Layer 5 of a small transformer language model trained on English Wikipedia (9 layers, counted from 0, width 128).
A neuron's activation on a vector x is GELU(weights . x), where the dot is the dot product.

Input weights of the MLP neurons that the questions are about. A number n stands for (n - 500) times 0.0014.
n80: 754,509,487,372,699,468,691,490,296,503,659,618,493,429,386,365,726,211,388,611,421,518,378,291,594,430,411,425,492,520,423,402,706,305,403,734,593,793,561,614,521,605,383,663,712,661,229,762,490,463,441,384,533,580,379,518,736,712,476,429,575,529,646,411,355,502,593,485,411,532,418,702,360,461,612,471,581,663,369,598,469,560,429,471,635,427,201,494,667,514,793,256,496,309,301,605,314,520,531,294,522,580,40,699,436,395,552,500,224,691,358,665,617,274,617,471,316,588,495,386,498,629,386,783,744,305,577,573
n92: 618,426,417,610,549,153,397,674,550,614,576,275,635,435,506,448,633,485,425,568,379,427,377,325,460,450,299,517,532,762,736,558,722,344,734,701,694,532,397,536,500,412,296,509,835,539,628,702,70,338,555,390,591,481,561,307,479,665,677,404,579,389,429,536,280,722,542,597,464,563,557,616,754,250,414,566,588,693,503,499,589,603,663,461,684,540,443,637,709,409,653,726,595,534,449,435,340,461,571,164,586,445,773,552,232,449,551,482,528,599,372,642,678,224,307,372,355,662,294,434,512,153,434,466,379,568,531,336
n97: 197,630,712,510,411,123,462,566,426,674,278,326,528,451,385,792,557,434,498,497,299,702,609,603,453,670,377,533,641,593,456,313,511,448,495,456,583,360,713,506,470,554,623,488,732,415,666,363,447,574,438,415,404,392,250,511,495,536,107,584,479,589,435,458,512,188,547,176,406,557,678,549,373,653,421,488,416,567,769,624,545,512,616,536,463,400,388,458,570,532,543,335,452,359,454,540,637,695,556,408,591,699,521,573,448,498,519,374,381,471,575,447,574,439,627,503,470,640,684,504,356,378,435,572,495,489,687,288
n238: 639,369,221,754,491,603,370,332,509,312,699,513,250,611,644,658,711,543,246,463,512,439,443,271,647,319,624,407,600,384,716,471,501,548,659,691,374,558,433,348,557,592,239,458,375,555,651,616,264,565,607,409,455,779,317,653,590,412,314,716,324,385,546,695,482,716,313,585,661,480,411,626,561,386,84,443,451,575,309,741,470,333,560,603,590,383,403,593,822,581,310,582,401,548,256,663,284,793,549,367,690,711,431,310,736,549,711,563,586,698,368,524,384,407,438,398,313,551,483,319,302,323,517,354,808,374,677,582
n268: 247,578,442,634,446,608,381,493,640,437,554,610,477,644,536,666,496,430,388,508,462,590,471,516,590,420,490,454,552,608,409,338,214,386,573,477,313,430,402,418,621,695,546,411,348,533,551,340,557,525,267,538,476,836,405,348,316,126,649,492,480,475,699,701,505,482,462,381,121,314,566,458,457,577,585,540,636,905,544,335,404,332,658,494,649,498,381,478,578,361,275,627,643,452,524,568,638,744,440,360,733,650,427,487,484,616,451,510,406,615,502,350,522,309,374,765,507,584,455,376,748,366,653,477,635,541,425,495
n341: 483,568,399,574,563,402,709,307,460,630,331,321,478,447,651,709,577,548,789,807,545,534,420,199,574,527,582,378,585,570,291,617,459,467,618,614,317,626,739,257,445,550,179,514,720,482,419,564,548,239,423,743,408,672,644,167,319,729,400,607,486,419,613,334,242,683,688,553,746,626,447,440,819,499,332,557,600,650,578,695,517,492,458,609,292,288,484,489,397,555,550,761,504,529,524,360,579,549,504,509,508,504,221,438,400,507,545,536,701,235,510,284,343,525,556,754,354,422,570,429,65,545,633,367,59,576,600,497
n352: 600,413,607,472,771,403,458,662,433,698,550,430,440,383,459,326,281,657,602,623,683,372,653,263,516,630,312,417,424,452,578,780,287,456,563,448,775,548,625,556,768,590,407,496,517,988,234,456,525,423,472,586,657,162,574,473,464,667,404,376,712,559,353,470,519,196,383,526,522,539,503,392,690,539,521,544,600,387,217,678,365,750,409,602,683,627,564,693,382,335,702,478,535,436,337,663,532,401,515,330,217,591,344,511,591,406,452,291,394,249,618,484,301,333,477,645,438,488,801,638,340,376,349,693,288,497,456,361
n363: 493,672,482,533,618,391,393,698,542,392,570,309,496,425,291,455,277,537,451,295,567,406,764,333,744,457,683,481,303,482,485,324,523,704,624,609,444,368,347,686,575,790,591,471,447,453,545,729,476,561,559,457,373,365,502,506,361,761,486,596,532,618,628,545,479,496,619,620,477,294,344,641,569,594,521,529,352,618,531,366,320,320,377,630,377,683,602,654,264,592,476,386,309,737,474,515,718,236,467,291,370,373,540,340,193,819,523,353,524,641,496,377,547,589,594,399,467,543,590,376,404,621,482,389,438,722,658,420
n365: 499,479,429,418,562,287,443,686,581,754,434,164,672,496,404,744,234,709,296,621,437,460,595,501,646,607,545,519,352,540,367,544,551,619,765,691,241,474,688,375,610,411,635,426,537,709,450,439,570,369,309,489,306,571,498,477,693,492,495,517,450,446,585,709,387,695,422,475,681,409,380,574,759,319,658,754,484,140,446,466,741,693,254,593,690,650,617,368,432,492,672,377,175,428,305,543,960,753,288,439,723,431,605,480,409,604,610,455,266,470,203,511,568,528,302,374,430,414,382,663,586,388,438,476,612,407,238,522

Each question shows a token from some text and the vector x that enters the MLP there. A number n stands for (n - 500) times 0.011.

"s": 522,467,498,359,394,432,306,571,412,610,520,589,494,466,546,377,498,384,535,616,610,331,376,475,646,477,637,452,454,586,485,444,623,389,377,530,396,521,503,421,492,373,566,516,526,349,579,552,554,337,471,448,576,479,552,789,418,566,613,589,622,386,553,654,502,389,536,564,513,466,569,335,443,650,407,550,588,496,884,457,571,585,514,485,563,387,297,404,588,398,485,564,435,556,391,589,530,433,427,469,372,523,551,533,678,507,511,390,562,427,250,588,585,382,416,447,741,428,603,551,602,612,484,506,479,470,539,347
Which neuron fires most, and how strongly? n92, at about 0.69

" the": 452,485,429,400,428,349,323,504,496,516,519,561,507,556,499,366,530,363,564,531,536,347,500,463,574,470,594,576,502,506,438,523,485,400,501,533,470,511,607,412,493,369,563,442,493,451,547,615,582,392,549,492,582,424,583,773,392,653,534,510,551,472,487,713,510,394,482,510,609,401,594,402,405,655,386,523,605,516,893,474,589,595,481,420,477,496,331,503,650,406,478,506,453,595,470,644,465,463,428,571,454,492,510,507,648,513,461,449,551,512,188,534,653,256,367,412,709,454,557,560,535,601,610,455,402,419,493,381
The neuron with the highest activation: n92

" water": 468,373,337,421,368,571,343,545,437,615,623,677,392,667,561,271,516,272,522,353,576,278,358,465,570,500,571,413,429,490,470,709,471,565,461,412,410,453,494,508,494,240,539,408,543,399,618,660,521,412,421,572,643,538,514,636,281,512,650,633,531,582,420,619,651,428,536,467,475,412,620,373,435,597,325,422,394,618,745,522,579,526,523,496,691,570,473,403,474,487,532,460,381,605,375,463,540,474,419,591,507,456,547,532,606,473,541,398,592,471,330,597,586,379,360,457,644,587,625,707,368,597,646,469,595,508,612,390
Which neuron fires most, and how strongly? n238, at about 1.2

",": 458,495,400,299,496,440,248,606,523,531,568,463,534,479,420,406,374,214,675,514,589,404,466,505,615,369,530,427,514,690,450,547,680,526,487,382,398,446,502,496,588,487,629,455,455,357,520,615,639,308,548,445,580,428,553,470,401,546,616,466,602,544,467,701,577,444,442,617,391,448,655,383,451,621,287,561,418,522,892,525,492,490,413,492,428,473,401,508,465,517,350,491,531,550,538,522,499,605,345,549,541,449,508,528,541,563,571,439,509,506,409,581,680,250,474,419,655,488,591,628,489,628,645,539,455,467,488,378
Which neuron fires most, and how strongly? n363, at about 3.1

"th": 312,578,385,295,438,537,419,500,567,479,521,625,441,604,420,347,581,596,510,571,687,255,473,488,526,440,444,514,327,492,436,723,581,526,396,446,530,678,360,572,641,148,589,513,651,296,450,500,637,400,516,445,509,437,686,816,436,580,458,476,512,351,367,433,506,537,533,582,409,566,444,385,335,632,382,336,720,539,649,668,519,524,369,570,597,500,276,557,541,419,489,687,531,482,513,513,538,627,531,426,430,455,583,526,643,511,528,427,567,615,382,315,649,393,537,428,661,439,559,632,332,584,534,474,546,430,521,477
The two highest activations, in order: n352, n80

"pp": 574,504,435,235,589,625,449,403,500,561,580,667,479,638,695,416,722,355,494,493,318,300,328,524,563,449,509,472,647,541,432,642,683,411,447,388,424,458,634,545,428,391,547,592,368,432,376,696,408,642,581,310,577,494,625,673,400,551,519,605,367,472,356,627,607,514,406,324,524,443,673,407,251,583,409,390,600,495,519,461,512,467,489,589,660,444,410,344,423,577,561,626,515,498,551,610,501,374,478,392,594,366,513,526,768,491,598,458,389,462,300,464,593,371,356,404,604,523,647,607,400,621,546,569,524,558,521,443
Which neuron fires most, and how strongly? n80, at about 3.9

" was": 473,421,395,500,470,427,441,524,574,667,528,696,397,496,372,336,548,269,576,446,473,363,282,528,702,447,401,604,417,634,239,477,557,460,434,428,600,521,553,508,527,417,623,495,468,354,441,572,512,412,585,639,595,463,588,599,487,497,627,565,465,390,487,742,585,496,481,659,560,329,567,315,492,570,489,503,569,639,748,671,430,630,596,464,469,594,404,444,480,426,510,566,325,596,399,539,302,505,397,492,542,494,487,461,566,581,527,424,508,367,343,415,749,347,410,419,730,601,559,482,648,600,612,458,505,420,398,389
The two highest activations, in order: n268, n92

" most": 452,416,370,502,522,367,466,453,485,585,597,463,493,572,357,417,527,341,594,525,478,309,395,592,557,418,587,413,534,548,392,682,545,457,408,553,528,598,546,508,391,160,519,461,468,413,441,560,563,431,494,475,530,466,584,735,427,623,542,644,549,425,603,575,522,542,419,563,575,307,528,268,335,549,344,615,661,439,831,518,665,638,369,514,634,482,380,472,540,454,620,476,292,526,497,464,537,581,380,560,550,532,520,562,618,546,567,409,458,477,311,349,574,384,425,493,652,574,585,642,389,699,653,386,494,447,429,462
Which neuron fires most, and how strongly? n365, at about 5